Layer 7 of a small transformer language model trained on English Wikipedia (10 layers, counted from 0, width 64). Numbers have three digits each and are written without spaces.
In attention head 0, each number of a token's query is one row of weights dot the token's vector x. The head spreads its attention over the tokens so far by the softmax of query dot key.

Query weights of the head. A number n stands for (n - 500) times 0.002.
q0: 157557442539445278598528412411288452714413512422442458336442483538512427457509813438574458496477447477450576548650400296431586506381536521427510573508476437425447574551534499368483433608650514
q1: 282567468513565447575545353453424428657408413490395489410525435562600437478547675407595580507519424427488413450582358497417469655347482693351596559406444644340488454537473559366350541545508543
q2: 536365442500442597385560515522528519465631442585641559477452539560495436494488458434617419535525574529616508324419436668429519381577614443464410379489494457424450512677430473687510449418489521
q3: 616622497364437648475290490678410575366650647587459471539567480724610522540412353496538607563581460584449438479595342479476401457444347508531529613398603596488494177540525329596505406302501645
q4: 541469534494551441492646604504512468478401615502552572237287494246529530467737421619497438403415327534423519480596511586591464555547525436524335368386484589728480732453640478325515677570529480
q5: 409486611501472300567532567666419399379590736540341579388348458377608695352470641509572375521697326495493463316462505525351423442373682644524522627483373244374403593454613541510587606547389393
q6: 497500389610335397407470472534538452473586622531518553641324486530594406617604532398497396666164495495673631670558494591580574630651551543420498394328437607688496549588566413523464685433609624
q7: 570469399565487578449466410489637430516626637447456434696353469558691477538329539440440533386414555442498551520494454398369535445542615545430657436499436358469534432418384461520508410496443560
q8: 445562549468498676610259555527486493465606433653593614625790590537552384598430532504466673487562352323444585504426364537668478696374317557267621693635421501358457472542437520663464430316517363
q9: 483835368370353723433442549355526574437470549641515667654518451734656372643537609403520398534533580521540590470586441373598697592418478605626484509394553501590504410497647490627356315393337640
q10: 497339491516369428503722590576515577367570275457596433461753631436363691377601513458368419688530503346501435278433392560565700618449440455473408476516390438578417572642544487666512665432658733
q11: 445399566741475481482411410672460396628715688581587585611339314428541521615422743512419381485485313633446480360475480540493558522488469420334378632351554384517485685401623507488592589532582667
q12: 456467395639528543282562392563432476511437380558360406679573402642567674393443586702395335626466366443498477455556418395442453508264470550575429600410390404658618516514658494562565594438672733
q13: 582644393517465630454397538496480522504655432450441602564470497502570804517465643588483331654386400607591425454475724556460555446329539470367390356414490746538490413481578461514407770378520549
q14: 524714342329636336548638462457574594586562690430579443558540643426483497596445450458712413293515690554586546589495366495373509469675383409353782430418432410636464727542389617353508340645304251
q15: 583670521491351537415514671535502355568676555542483480627458452477462565440505432595649475506463353639702291296524449534349572421644553595279539650482488602663692508550572454578344594542437615
q16: 467361398398546544433394375429592456575543526240365634519311525583480492420431388601416442230713538415450452425671434472546487612574428542370531576507476357475420410423607576421417511405627478
q17: 538382421575340492425554587575530461477517536538420510400453434575593521387453276483395392504423482382518477505363353430556506384648563488485375451591533279599467235593424537596533590582626461
q18: 551577366428283523238658619532324538511611265619285382440473497713581566513598507699489220642652539465576507268460332580388632572268616588591435496425373401708516520519679687517544617348406728
q19: 591689559372379332398472530756507463517646653442347417251393486456475633370322286592575321392397401395533406337392485492477643507643761631518799629492415486647474430459517543525578622391688402
q20: 628349596490344414632416416388432538634534305539505583339499702217424448547495445528452523461582694497450397498473560383336428396408516443597388346531604520480487601537441518520361509462513493
q21: 396564482441565582515457486332349517414549453384615534562505504560501252501414374499501549515530320334506510462477526503357607358436538405630354364340585436232637476597390464459579406657611490
q22: 400286649672430361638450570384521458590578226531474492507538543504568563359549474508389604416506533410445444460452290614194606496504401469433466428476577444504405465519451588568619582398452562
q23: 543396564593397476530485415620566567561386564568566290444490488500474446554457425525534542561553507409488675660594528499468405536305474522519464416607346481318409522473492496602417487636511689
q24: 525471259380599514460795599388517309557396367522649505437477705538501542626551528567377381482544423483551535567327554649555427414713639418372613463656326445575646496414620534562382547604385487
q25: 617560447422523478586451552560659377557464536612620516507537434401385688526450518441397433527612606558327604401468461609456423557400429540663639616586551473437521443513589377542502648425547476
q26: 484479541470488423448436414394264511493591211412502601500521387551381728456247336412613516542657448618464495499483438387625522454462282638476621652507578565285564376607476609468525535470611530
q27: 606677420503548464540621485520590599633512637574396484514620400352555645268722267526536381442611309478554398427431455568425584419684451558529513475491328525406568454588571381368443513496321326
q28: 524556639404445526443575469465303574513517456558312432412549585426428539504406291598327591608574481434359489590463498524556445558482430556421513553498617705488570654520591545669415580477712419
q29: 628398523428412459510421469578406642298549392567582532644421619533730527446525347479450523462556416368458460488688524434355509479485545697525472579522392485626536434467570456542557530594483495
q30: 416616355483405670339578543524654413596552463541523454447497430490462583427401509621621459563423618529475301522454488463493451614406655437560588577633691491566476434462658455471527509389428524
q31: 587559470525573462534602341545385540423492354544519562421577557340521573547474539373448525468548396637380476584435543436573546634518421367562600567583612515510473379556466562504573485503425580
q32: 571713479377476422588417508514703504571339468445461501813732449335598551477406216377394613455535535523403397579628472575566383609430239646589550698372522638572602489502386466351424566459502438
q33: 532535549536437566578357589577741532523467591459459462665548530555508554459485378401330544492473455546489449593535535676667490480419378546600594622545465661583556290364515316538391573393464454
q34: 232314568618433358513650495451490345645465659546471526130252642521559423389628632502600497478508423530588474461515396553417599529513672535326511430529491457413416508556633635536560540621443648
q35: 464476530511398428441482394587499398459630507500394497643305494483685528486305691498556453479584577610445465377466481531406504387529655586411501561389602252531448496494557661584698526401482692
q36: 217461521423473502527557540461618518558558532454303513413415418715487401455398680446497453340666571525502553489401471526370539451458624513577563363464390234439438286506625402534404226433553398
q37: 371534379559514624428660558445382528546597494581542546622409447583570465614519874583388357608451443382569579617345486389469603574413438520372434396532429470294523532254526504539553477618568651
q38: 599449384501470408463551657492747489661595518461578392414607383493378356501575702507261456486507441489560521280321642772421570465749486523564387395632618366430514526437559428582450345485575432
q39: 487376587517584363505394494687662466521676965481337462503357432493513555394361754611558379503415422618474506400385526671305483372598572614532602573343550320392548211377550287702318723404656594
q40: 679708342367582588644512530761390507440529669566519539898798449397613474561483599478266459601430517372437501612324573377405470638516442716345538638461536497477528676407427567560548570353580627
q41: 377513494397569551199466325339377529561517386679583435222411434692503488407413511496597583505547559629625563461717376751641453538275671480602540362303465524720559459318705622533571575702518602
q42: 611478478481532580435593679508744427554316491512556489618673581385359444625614930620328616418422521417527663533472495533539478471513483312576457387765456434424444560407451516535461552390499472
q43: 278440448461624471370572570522412750515357524622381438250418491656629419474537496348533447493780484646357516461445608540357413247486704538516631298756418418472536343357432396608426305501537151
q44: 607571367538411501368663515555458420578613446564510451649527602419619488668463733567346393395351497520632695727313597532636638386666636446420419597560469443550608512244603486434648548332632482
q45: 605366487644463435415563289383640464725601516315509500379474589408466381487711422452421540607544620544660474455461762633489513468575462298371497356515622515660579556590596659550427509611612780
q46: 667427618358733608412475500538297501506373678406563409434614664347435495548384472473402509402394558521448533576728494392392560549552612605659603515711481742522575424435515527259515517248387441
q47: 605483526570371572559516574472455456595375565481529454615540512470353515476404482487490472552418476653505427758505703629612377410550642441422570359272464460627486372536459452536416612554577604
q48: 555415447472497623343413667474528671552472641546437341552579455558428502566389636658495600607422517508612464438501512522476432510514618567484501530419305452353445487522538460578305462500463633
q49: 566428381653512489541628445590397417707666499707509553686602469476701345529631677497321586587442402502388537665361537480442545433520525401203298382373520271829621667501474606643673325623642451
q50: 583430552692501571583482536561566505667585592501476617424350434315431477567322504549431583605452412503579409500391528485616439526530370557499383324543571475429447433665413564528429468552483603
q51: 530466485649573508458509491487595584488453618622467446546469475425266648337494518358401378388470553527621523478573631506430541441475450338501349580548454459512458679574488266422491347457577394
q52: 483524171411480430428437432639347656446567465417455637581498460432718478456553826559587530517503300549465603575514372394384635311787279656520382588512590598562458364509555375360461502530449486
q53: 556390668633385571507375568598404498611533316464355397615448462593399511541625539407592494488464466627547615548518592293623522462433415419555721504593349572495526446429293407508397334385427399
q54: 599553562551494643413650544526645570645433408588408713506580529443481371475286597403216523473463700434525485715215656451515514494551645332234530337363522559524598610441570633432448489556457589
q55: 570467544477474593495574474684456384570557421741497483579416493639689534404442546523565512465433426394371261558534593334525636530374584538490526504570435483367564371393528460539427438611493425
q56: 549252494538561548615404621586580479412531596627620524556668613342524509525497431635684572503364519626486540488454502608633500439577411515509391455502535375405475600424544720498594405513525531
q57: 374539509448533527422371455505559568373478560552547502552477615443407548625542547445400569538589622748451563299621555473504463591659414336382460493426513561531452586408515592582545554512552638
q58: 289513583535375581491427531516335569559556506534700529445633502517513654521422482485485402370454503346525495406523533435579562491361416473490435360477557491710483430526581552619564640530518383
q59: 482435595560427646494418605502420518310564715546431362395354677514494606350387435587539308465520557581612566667460503558563563679507508508634581462457412472426506398679509483408360441513512496
q60: 422380481466537447530537491514506489418426570452556391547343639454493465500495522526504453449469531639484371577455562473527517469486555439462460539271476410397520629447621449431448547593683553
q61: 528454507426488444476383367580544384513467608532401582586353599663448414600305367388717409532500508562564562553656414525500675421442500662452627425466404700403490530540492504503602582464477577
q62: 532405550602494582486423566701621549492518527472565612413463684574396541319572635431491435423659588495533450303515431576378510489589624525515423608394389379379489399662471575502549520560468419
q63: 382586492629484568535429567685419408510713509500550385387464510617398610244503372583434294570495411625538743316380467555574523514370518333440469381668360564319355386526565547678500601445401518

Each question shows a short text with each token's key, already scaled and adjusted for position as the last token sees it. A number n stands for (n - 500) times 0.0022.

Then comes the last token's vector x. A number n stands for (n - 500) times 0.0056.

0 "6": 527373480443473534449543540538579501497410525433565349508532418550504461516502452562468583522444639468603526533532454482478396476530555442505512410486777597542459463500485439579502472488546602
1 "\"": 406459405428520466411555587542477552429326601391568368546546411586458425551488463488487576537438512438558479520491453482491443558503586484522524422562826607450428491453527461509526509500522532
2 " at": 439488498428478438373449600513521441345310668365559311441520470572457419544509500511491510540490482494569458543529550473412490590570548544552544428506805537474441503434550489520480543509502515
3 " right": 416538427377390454330431604415457485289358683346518311579560376616457432579492466560481568573408381381611366531487527394419425618590672556480554480478893672394406473500472481589549551527517565
4 " |": 461515456476541486445451504391465445291340681333554273382416471590446493559466482511487526494488462464495483554470508502405504559530515495588475454464733527483456559468542526534487563480480486
5 " n": 597506482505513384512533568498446466383405619402541322485541360577461440539498392563446624589482570561425433518460539411471473586533552536544535408435776615504382423496485554605526529500557564
6 "one": 545557464590520539445477589364368463341446609331557341590432426586405465592485460637518577574449616571376459500474516439493358517496602541556477487460744673432386503467467554596480487476517534
7 " |": 541522547517506570477540587344439359352382631363537281452372445609423459601447497511495549519469515538434559566488539550414447515444480531608467452445704544492444573447485514519446542456480465
x: 523468713574768508536582443508562557389446509624407562323435464588432507423454730487603782450461446531377407711562564501631429468442518424500549379459580645395541448437359518492466571636486520
Which token does the last token look at most? 4 " |"

0 " ": 556460486521508533479425535454480464344444605408570269425430489565477482584498452524462618476423552478553541518503535564453562534514543439535573418421737553476511484445503490596453544496492520
1 " |": 541487495508559506559491504367434401371433646344566262369377517559461488574497466509486561468489515512518478498467547520405560539510508474606498402443700545487468539465563525541453575441498457
2 " ": 416486389479482554471408582381434461337419662399536202553455393563531436587517439561479674542386518459537502522485558562435514540519594492581545419494777608434428471455477491594408525484498515
3 "191": 493491446479524520496534645387420423428409615347591324569482456557504473529494461552495627536455447451521464531490626476459409565514520519559578461455766541499403374445504533559438519439496557
4 "6": 501533435494531535394544588359478435407410603352597288528492435517510449563515485577500575575419451453518415538463634528426387537568525501562580443524816621499445440457457440556493522432516574
5 " |": 527542499575512567471516558420476391385371651321523261457419452584483470620468441513466575508493504520422513531463518538435484490436509485619472361523742565485429559457539467531459556462508481
6 " White": 535578485637387553430579583421420419421435613382505351523539408541538447473481484539445561589423600580417452444449491427397450600519619582529512476421870570466383429501535474550528503549551563
7 " on": 416473474577436475446475628378455385377358590350554331571536432541520425572523470647490589556437543555384519443454491501402412588546481541606544521496877663460301465432515474532532557523514484
x: 549474716379772580545385428504488455437372515377460471450555518415519293317359609497456542292475534358362486583518485430536373466593471545545695377588506600350362412691611481446436539486357641
Which token does the last token look at most? 1 " |"

0 " ": 556460486521508533479425535454480464344444605408570269425430489565477482584498452524462618476423552478553541518503535564453562534514543439535573418421737553476511484445503490596453544496492520
1 "195": 479496442459507532560523579398437522472444538404608330554524486485505441472513456464509562532437462473502454498458533476545495584575505458472572418400722542465449350415494588597457543448512562
2 "5": 407462456395496506342518525390455523411435608415621316530549451509525443610527457634475541502403498387575423527491544481474374579621551484474530422522834648483455434444497474543481501426549637
3 " (": 477598406508464410386493620495478449366335592413581312465522380605473397560504481591466591493396394487505500520518477544425469603472554427513554398524812628495455461466521456568471554531559533
4 "d": 654575418540492466481565618492483442457373597455571326547530337581527399511513468524456639494390460551466443506508520486474485529493550482430564365494775632517425389482474441540505561549542528
5 "ated": 559575433549482507441577611439518529408365696336582359500548429610491425551511504536495546493468507521478407481410493447505453539556606513493535369468764632464377420463506472532506597512488509
6 " ": 533493515495489543446436586466551444311353595393513241626546331585543408564470449525501662559382544549392479458463469543511488501441562479508564390498813624451442478459412440601485544535495587
7 "195": 481494533565487557506572539419443489465415550368615349566520472516530451444490457445502559538450459521499521510495565514582423560536529441465545438399744529483407338420481570597479561448509582
x: 511536646618594515741500410462456535498525459648671507471511663442323427590373409318466747593478637495441626547580324412519526559514560428596579457594607569353509464489320460463296525533380552
Which token does the last token look at most? 0 " "

0 " emerg": 378351421374468420374461618473493526349456541400520355637480387536469466687466330474410570546437652491605524593552391543583551510478548490491546356506766591526391404434417492626518592549488552
1 "ent": 393351472362479411417510555431541514432500567459543329510580418606467447675451403584470558529464584409525525593505464448461449538542525542572547415432849574565393460489434468638548563426514579
2 " ent": 389547355423506429512549527515425560450450519488523341557551434562453456592454401539461569534430313325416393544527375448490505496560471542481579367414814591539488392403431508623536529516512534
3 "ity": 462567374405342467425501586403464508384446570446518357511488390590443428667526414571438517568421343336512381475462464465476508574560541558536519438436875618483389496467478486636512494483590600
4 " in": 546539423497438396417465603392545407337390610405583378446466478546463494556528474533477521535478422496576450526502529484463521572546550520531537453420768538470457526472512498574525536473578544
5 " a": 611582366533427389370499611399459387295383678374534344482462482581466490556552459573479551551484480532503425484462482405443435585584593555513541441423832591452432480444512518580539538464567591
6 " complex": 533610436655394484430572557358462435313412570444525413564507432590507462634504428554480498601461652641433385414393400488508452593586577571480511388440836557450370420468473489603532516472554624
7 " material": 327441590642449477489489542442390487315380513416510392578501387583482430644488406602442536583436625694388431367423382469478426589537537510529474483488872619472331435474533475601528510495588617
x: 493494631496832570552527458425576560457451420541515461620425416399453327586473440478492563289607523581275612683542497533563389582471360451498599482555481545271483518425445501390385389419384355
Which token does the last token look at most? 5 " a"

0 "6": 527373480443473534449543540538579501497410525433565349508532418550504461516502452562468583522444639468603526533532454482478396476530555442505512410486777597542459463500485439579502472488546602
1 " |": 525480483498520512516474495450507429383381636344555306337384482566443516565482474508472513491498527489512501492470521530423539512502528472594482429463681530493496566486557505540474549477501491
2 " ": 433511368491469552467401574414469464355418641424553210552454368568538426575516423553475643540393493460518516507507509589473515503506583460566502405513767601456439487474458479594418511481502534
3 "3": 467511416524489515440459574370466446414401663447619243524464399589521402609541498615502590512463443507517453525505565538438434544573509473547476400496780584539424402458429521553389482411494538
4 " |": 520523419577563543469530561363457381378374646345547254506390444603485417621448481560519609529474483480439484490431559541421486477491493527633470357521695574518410514448520495567444551473464472
5 " ": 583532479506473555478431591399466411358423608446488253621491360568547396573512436546497680587390501523378484451514518548497498482481553522568544386501754590418411466441448480596441488490487538
6 "9": 569560445545513542391481602429442409439389602393542272575490399535483404553572522600524604606486538474419466541560625485481363505548542506582511446498732622491419408447457522544447456404483561
7 " |": 480524553567545583418551595373441368374371635352503309538414415607458403610458482550500594553481560560419540526480538552464421472475523570618457386531676563489392490443543487555466518448481494
x: 502500668462683502524568409455572529399417605639432448303409588563545439419445669417604642503399529512487520816437595401526502682533512516590589401578575678376489382367304581400496474628443486
Which two tokens does the last token look at most, in order? 1 " |", 4 " |"

0 "43": 462377430417493540429527537567539549499401531423613372508529382552483414585455465581443575539453612494604500514483457485500385498518505456528541405505800603516483445487481456589482485491505577
1 " |": 529484480494522517522462482455500444385383630338560305322386476559435514569483472512470507492505518491505507484473522535432541517506525474600487429464674538491501561489557508541473555471497484
2 " ": 443521366494474557467404566418463477364415631416562206547459356563539422583515421563474638541395488462513513503509513586480515516511584462571510407518772614450441483475453477590420516482500529
3 "14": 506492429518540570430407561429419487415392630419640239522472432522513437618547460597516581566450466469499452541535608506493424532561531445561509401492758596524446444448432531546407513432489552
4 " |": 513509433553570556467504547381451416390380645341560265476401442595476421611454471556505590522485503469430481482442566533456491476505499512627457360529671579510419506461545505569449554456468489
5 " ": 567524490511479568468428579398461439361415614429515253597502370561561410563513431549484667574394508520392475467514539548506489489495569508569536389516744602408416461452463474588442504477500537
6 "4": 562502468562508545426476585384456410420387626417582264558499389564506405562548519613529609563468547495431482539524587512454357526574541489558493419499753598486425400457445502541427471380487540
7 " |": 478511556560549579416550583384452372382361630353527289541421415603475405610444491566513601544481542547423556542485532557461416472476524556619453379538681572504395486455527486553455534455477494
x: 506518679461621506534590389442543563424405617608401457304430571537535414368417664398610652502401538511491519801443560445531485690560537514604590381582584649355484377341311562389511488623450475
Which token does the last token look at most, and with what share of its attention? 1 " |", with about 90%

0 " |": 537479500494540490545478484395475424350378655328558282347392473564433523570482475517486531501494499515516509484475529537409570541527536501610494443464701541483469555483552520551468556472497479
1 " ": 477474428488484548493428576355447460347417647389545195563445362563529439577508442560489660549400556493590514523465553599440536533526601486588528430507775613448417476472463496591426524483487535
2 "12": 473440451512544572446458597352432460420413624386615262545464445527501438583548476576518576595456516503589420521469662513460438559569554486569541423469739604505420432432441539548415513418484559
3 " |": 504487416540560539489526553349462390370362646320549259488386443603464431608434477540505597526484490475489455463405583543431503490506496525629473371530681575513422506453534503573455558459460484
4 " ": 539531437513469583490439574391471429364399605419512251614486367558561418558501436536490671581393463499408476471482534573495499484485566506566540396522749600413417464454451474595445505480498536
5 "8": 546517452530534567446492578416467416443367612376556261573482394556507428536533512608516599585482483464460460538525617514472362507552540489578510446523757622502438405451440475547456463392482542
6 " |": 512541519573563599442547586367462363388366633340521291532399425608465419605448485544504588547479527518412528518459561557463435465466516547619452384541669566499402499453526483559454532448478490
7 " ": 461489588534510569465442589414463413356395606423493275639487354565548397570506450536489676595398566534435500446532517539527464478452563525567541389524747598415410459443455462589451482479495531
x: 487408584464636471674436352352481403355459497455525420400399642499562545583493478372572660551380544489489547698428585456653478636550619516561525206661534652376474395405275595408488468432548478
Which two tokens does the last token look at most, in order? 0 " |", 3 " |"

0 "os": 474365488460524498419467537473549511461518537425599389494509420524505463628500406591421560577479620513630484537521467500534465525475542415574496421487832616521415492542446428567495511472546581
1 "lav": 420392474453499480430467558444560458491487549420588396514538451464512477647462404590448567563459511451558420614476493529525508535459523428577494409461802587528433472557483488613483546496551591
2 "l": 445467451485496554457433473456564480526481488467615403569590432463552484652492400621463622595443410424558423578501529548508465496497483393581506434494790622521454481568473463585546528475531607
3 " |": 480508473532522523509459500401505416395402620372584317351406495556461538594477462531488528499493521470496502526473507547437544514486495447613469432457690533497472574497543514559467552462502514
4 " K": 555499408546488529428501507475468443474447516453585380504528390514525466550544483557467626610457515499433467503544479461499529557433574438483531400453803573427421446558455488533499500529512597
5 "HL": 625612405535414515418467509390438446423392557352521339499494371541490466565462509612519566596464478499488366492520535490398476579548556562620558526494811584459408413528547484597496502515432576
6 " |": 558527512533471526505452535379457392352356615330537238473412427572481463606456430562459604512461526577432509549515490555360437518508500487665484476515763588532422498477544494571466563467469474
7 " ": 491479604490459518490361585382458444348421592392566193590469378545564434601507418575494675545388538528443497498555482539487447515525512453638524471518797610470403486462461486621423517483479547
x: 526394634483738460620370358373438508359425539369536484304430617320482489519495440429541720459411527522361567537555554553614358547516496531631553199573492538421463530434369484508505580404577453
Which token does the last token look at most? 3 " |"

0 " |": 537479500494540490545478484395475424350378655328558282347392473564433523570482475517486531501494499515516509484475529537409570541527536501610494443464701541483469555483552520551468556472497479
1 " ": 477474428488484548493428576355447460347417647389545195563445362563529439577508442560489660549400556493590514523465553599440536533526601486588528430507775613448417476472463496591426524483487535
2 " |\n": 474451488460621488449512588280410480286440634292564269497469416542465416615514526573531580506486501471534401556450600528457501595609543512607549403495769621432431475424452597583447541455437566
3 "|": 510516518497526492490448486370417405264373634312543286359397491568456508567482491515487533476519494506503500514480521535428534540501475490591500412474715525485495537475531533543468556498501477
4 " ": 520527441448462545447322549356458468265426631406473190559443341539540412570515444534483609525428442520434508492528507577494521482509538462579541420485755591430531495483440514562442501501498563
5 " |": 508505462518512503489439517310440408373471606387519258417376476511478453579536462520494535497507465510480487558487559497424513526486491461600509395431667558448487500495531552514465571429496481
6 " ": 568494527470478513434323539356455472331467620413484201522456360523521432565548451549500594548416536526418451481549523500489519492515533468576556422467724590422483470477462508556450524496465537
7 "192": 503503521520509513400534573383452453457456585337606318520474431487501476511512445511491581548467501512459504571530596489528406575573493464533579457425698548454466369466471592560475535464492586
x: 490505639602614493674451442467498552479443528709546498447437699449363405428463381370692700523411573472452512504639400483509656619516503540567619575557581573302405409466318425421313487557445728
Which two tokens does the last token look at most, in order? 3 "|", 0 " |"

0 " approximately": 595458584426475442451442510490567508326323647397540326438472464575454454524513486540468514543482535533528591539550530465388459580623603562521541481440770586472469501461519494580530517488534523
1 " ": 458451472471427501404400574422471455286380622428501255599484358631531379556483441550492653530386604457630570534522517559440514534532602490508521421473836597474422464449456474637480494515481575
2 "14": 430440476452484527414433591403450458370352649431580272576494427567528415569537487582528581574446513461595449562511604468444420566617548476511515416435825564540429404432444551583454469464485613
3 "8": 456448400451475503391542588441496463442378623414561319603489414587538386524491504600530599569442486419558437488464605457432364523649527502522539428479798583574451385458470499599530463467493642
4 "000": 549563402498423551437551539449464481419385525378498364620504410532550396509496454541486562609451473406464363429409530518478426521567530547531546392509795588512383404435498501612545458482517620
5 " |": 517538513535517555503476498462473429395378596360527309407385460583466464587490456517464519501502512531422499471496477535438491468461479474586457379505706548493446549457540489539482528465507478
6 " ": 521480581509495512484393538467461462361399602449527254571459352582554392565500430564481617551398584569382483432545442532491473471491550479555477396541774597455423489472465459586441482486517522
7 " |\n": 478498514607459498412494572368391476271427619314562289496471400551467395592523531583531564502484546576459501585477482505499413546602537507586513400490767620454438478441451580578456532468455555
x: 626464671591640519515546445414535572509305485393486628423394469297510442459416556426584699587391602516346380653606533423607492571493409523654480381429704599316529504490399496430439381602627517
Which token does the last token look at most? 5 " |"

0 " K": 472441482416518573422431458599508518467425477445553383460602379519475436510493502560462621575474602472581515512519492461500475565465575445480585425444816558460456416550490481532516527554456580
1 "HL": 386381483343456524428422450494504517440407541405537335493540381565476443565451459609470571559441626409570500592549493494423449582559559512578547526500835601508425401526546458623499516503446568
2 " |": 493485465487534529489423481454493449369373630332561264376404479549451502583480451511469547492478546470499507525489485544414524523508520457610496452475714560504490546479552511575464560481475485
3 " ": 467520388478493555459374577394452483347415626380569175551467383547551428609519416571485661528388472477456520539532511579460504538552538450628537447507804622471425495452472494623417525492480540
4 "58": 535525378539478524437430584386445455422425601400622243591472416483558399583548478628487622566445455424446423558499551495426406593603477476591532437473799593558399386434474523584401477423471564
5 " |": 510551491587558556482487536397430427399381619312569243512403448553474417629463430563490614530461517495384483529459537551406450486520467516648522368542699606515435497421543500572453565455453463
6 " ": 512491580530489537483410570420442460372408592394543220600500368532553407596516409572484670564383569550391490483538506555495470498515526502603561395538760636433421468426471474596428512491488523
7 "15": 459504551568472527381417580452399458405394613403625233585491408512495414646536452628519611589450539544436524542565519469510365511538527462592522404531770627515439438443434514548409499420473535
x: 525476621486683442614552368426434576466326573468423477385606638429427463556428405306581718455384529459623616597605522553677581580521507612650602307518649572384508535494335566357434393510512515
Which token does the last token look at most? 2 " |"

0 " ": 556460486521508533479425535454480464344444605408570269425430489565477482584498452524462618476423552478553541518503535564453562534514543439535573418421737553476511484445503490596453544496492520
1 "10": 484465494450524559469393554387453465429433619422614276539467492520513428541566479581499551578459534526592444512462627516449404553586518449533507425486750593529460427451462534560401473378503567
2 ")": 449473409418547491430438557446482529366371633385581311459469441577463427553498495509483544592446471476514469505450604490450485538553558495579502431538740584474433490466538520578462509440501561
3 " |": 472495468488546530499446511456460451355378674322541276356386473574443486557488464504463524494488511474470493509475539508416516512507535489604481420482687546494478555474565507532464561480494452
4 " ": 534542430480491546442366569442451473330410656395532211557469379567538418567512421556467643544393437505392493499531515535481479505506579477576519412519757606458437485461470478583417523484495509
5 " |\n": 517555469577527521393489603337400480285443639285572274485465427542467403608525526571521564505490488475482433629464556505486436576603540500617533402487761617446443488427458588571444546456439552
6 "|": 492487494493507511472433512373413411270377633308546284351394493566457504567485491512487526480523499502517496531482520503430505526491459477604492411467707522486498539474531533538466555497496475
7 " ": 498474572474487516435308550363455469260427638403477194558445344540544406577515440541478610529428564509442456471552479494508481481500522461593538417479745591430534498479443512559434496494499556
x: 410470635477543455662358369379511497406499528421436467473308525408400554558581475535650772589430528536417411506689529551615385650384495557627617327514506660324465429329323577524397494339569529
Which token does the last token look at most? 6 "|"

0 " Bar": 498346509363553499351454508518540496428458522470512370642673411523496415587470438605487658540412688456582499588580461434432388555536581469476631438422876577485521432506462445535573528552492589
1 "s": 332350476355503493379405527524530539419508557487523348533647431509493403575496449590449613542411647383611476607553499410424433566566547476510597444427872595541459461485505437577518525548495599
2 " Kaz": 398494414449444468389481513528527483465471543431513380541598394470498419602532376565423629582463451394566407566555396459477534550470564501530575373446856606473443427520504469592531536555498551
3 "an": 429568447413456488429444425494460528431508504416503383493648380468494418610506478621475611585473370354527386584577428446450441559518535463574577434458864606506418468565507461573517528521484562
4 " |": 457526482501512518474420492418496437373397629367575290341425491535454526585492469533484526496487468472487502558507497528418530529500503447616478453466699530499491566496551517552459554476484507
5 " M": 476510426571466493414479518423436464420406561425619347514541396484504404572554472578521573593435550453393466503445475478499525602538566474516530395477800579500404486483480525514499521533524624
6 "HL": 593568441591401504412471518349425442430418538379529351518519392544497491589470496616539572600430625604444391445521507488392473556543571527594543521500803598445395414525545477612493486534445598
7 " |": 505463542530456530519454552365461383362362596338544244477412438570481466602452435561471602508452557573458528529519496562356425502509488480660478483513754591526431501471547502574470558476472486
x: 556436745530825520522498404562532505385383566517349461206435574354413452451464639507538676407484505476385553618426562474432347573461457472591615354485572545417477400489473559467558605554552409
Which token does the last token look at most? 4 " |"

0 "39": 458387423441479562465500525571552542511427471416612360528524369547474411558448467562451577569451606473616509494456444513504370461493505427541539435510765609540479452516456453595481485490492579
1 " |": 530488478502523517534466486445496437387383626330565301330378474562432516572478478510476511490503509494506500483461520541429546509497521469605486433466672542496499564489554510542471558475493484
2 " ": 451517363500476560477400567409464471366419628407565201550452359562535428584515423562480642547393491468516514499493518591475516512505581460577517414515771616450438487474449478592420517481498532
3 "9": 474467408500560576473423575427446477462401603367618216535464404519468431564565495605515584574471484498516467515525626514470392529552548436573507440510742667519467425478440525550423492421480556
4 " |": 523527422560564544461537572354450392376365653325552255499385429609462427617451472556503589528469475476442469486429571539428479488498514531621478377527693584508415495444537490560455554468463484
5 " ": 586530473515472559468438586392456422356406613428498250625492359557555408569515435548491679584393505525388475458511526553500492494486567517564549384513756604414410455440462471586450492488490538
6 "9": 563550444556512550390479596425441419437373607376551262577494398527488419550574514595522602602483540479425466541556620492486369515546554494575516436508734634487423402449465515540452467409480559
7 " |": 480518550566545581415548591370442371372362634338512295540409410606460408609454483551503593548479556557419539528479536554460420476474528560618459387537682571496394487447541481552470527454475491
x: 512493674469673502530582392460562538406405605641409435306421588555544431408443666413602645508400532517465508805442588413520499688545513515610596403560579657367469373364312582408493478622438482
Which token does the last token look at most, and with what share of its attention? 1 " |", with about 80%

0 "201": 427438436437487514477506552486489485414429496418579375600531412509493427558482447483473570545454565428535490484482437527577457468458505425448600394475701571448526399465447512561474531480509586
1 "9": 406418477377518488394518518456478511417439529403598356536508450510503451606515458582456524502457557421551477525543496493530387506509544439484534418528771624483497440478501455554497517446554628
2 "–": 387566441492449494431513604489565431443426539410561331540520369556468453639514471538454588510436464415499468518542481527510515505403537457491569401471750602440517439495487439612466538515521578
3 "20": 443524439467465542340486573445468453413427549450588278591542445514545426623548460584481582550422375391554389594552546499493423530492569490521547415492800592502454398455472480577449514453498613
4 " |": 465524491483531522468452515443479412359396642356532282363409497578453485580482462510475535466489466484480506515506506514435533494481498469592484405477683532500513551470563491560465556470483485
5 " Ak": 538516441566438481390525553452495467409479549410544393522563429529553413538589536540506600563489547482478442529553512434495537485542613476525523378434810560458443432535472506545556538589484598
6 " Bar": 540515459646424454466554468524478454407424507440495412572639390539524399538482489634498647563451644610421443483506419456393430579532569532496617422425874551458488423532490459489585522559496559
7 "s": 379419522634402454436529553523465486396472553488504356528652393514510392534501472593452633567407684656379470486528437397411450575570549532512604458419890591517433433500503453539516531571499570
x: 398551683484526460566398544508577566574515662276501463500396451462427382493412507395494734280572537558471436536434460293468291495445367345372549480565538553265354448429571713454478482435582520
Which token does the last token look at most, and with what share of its attention? 4 " |", with about 70%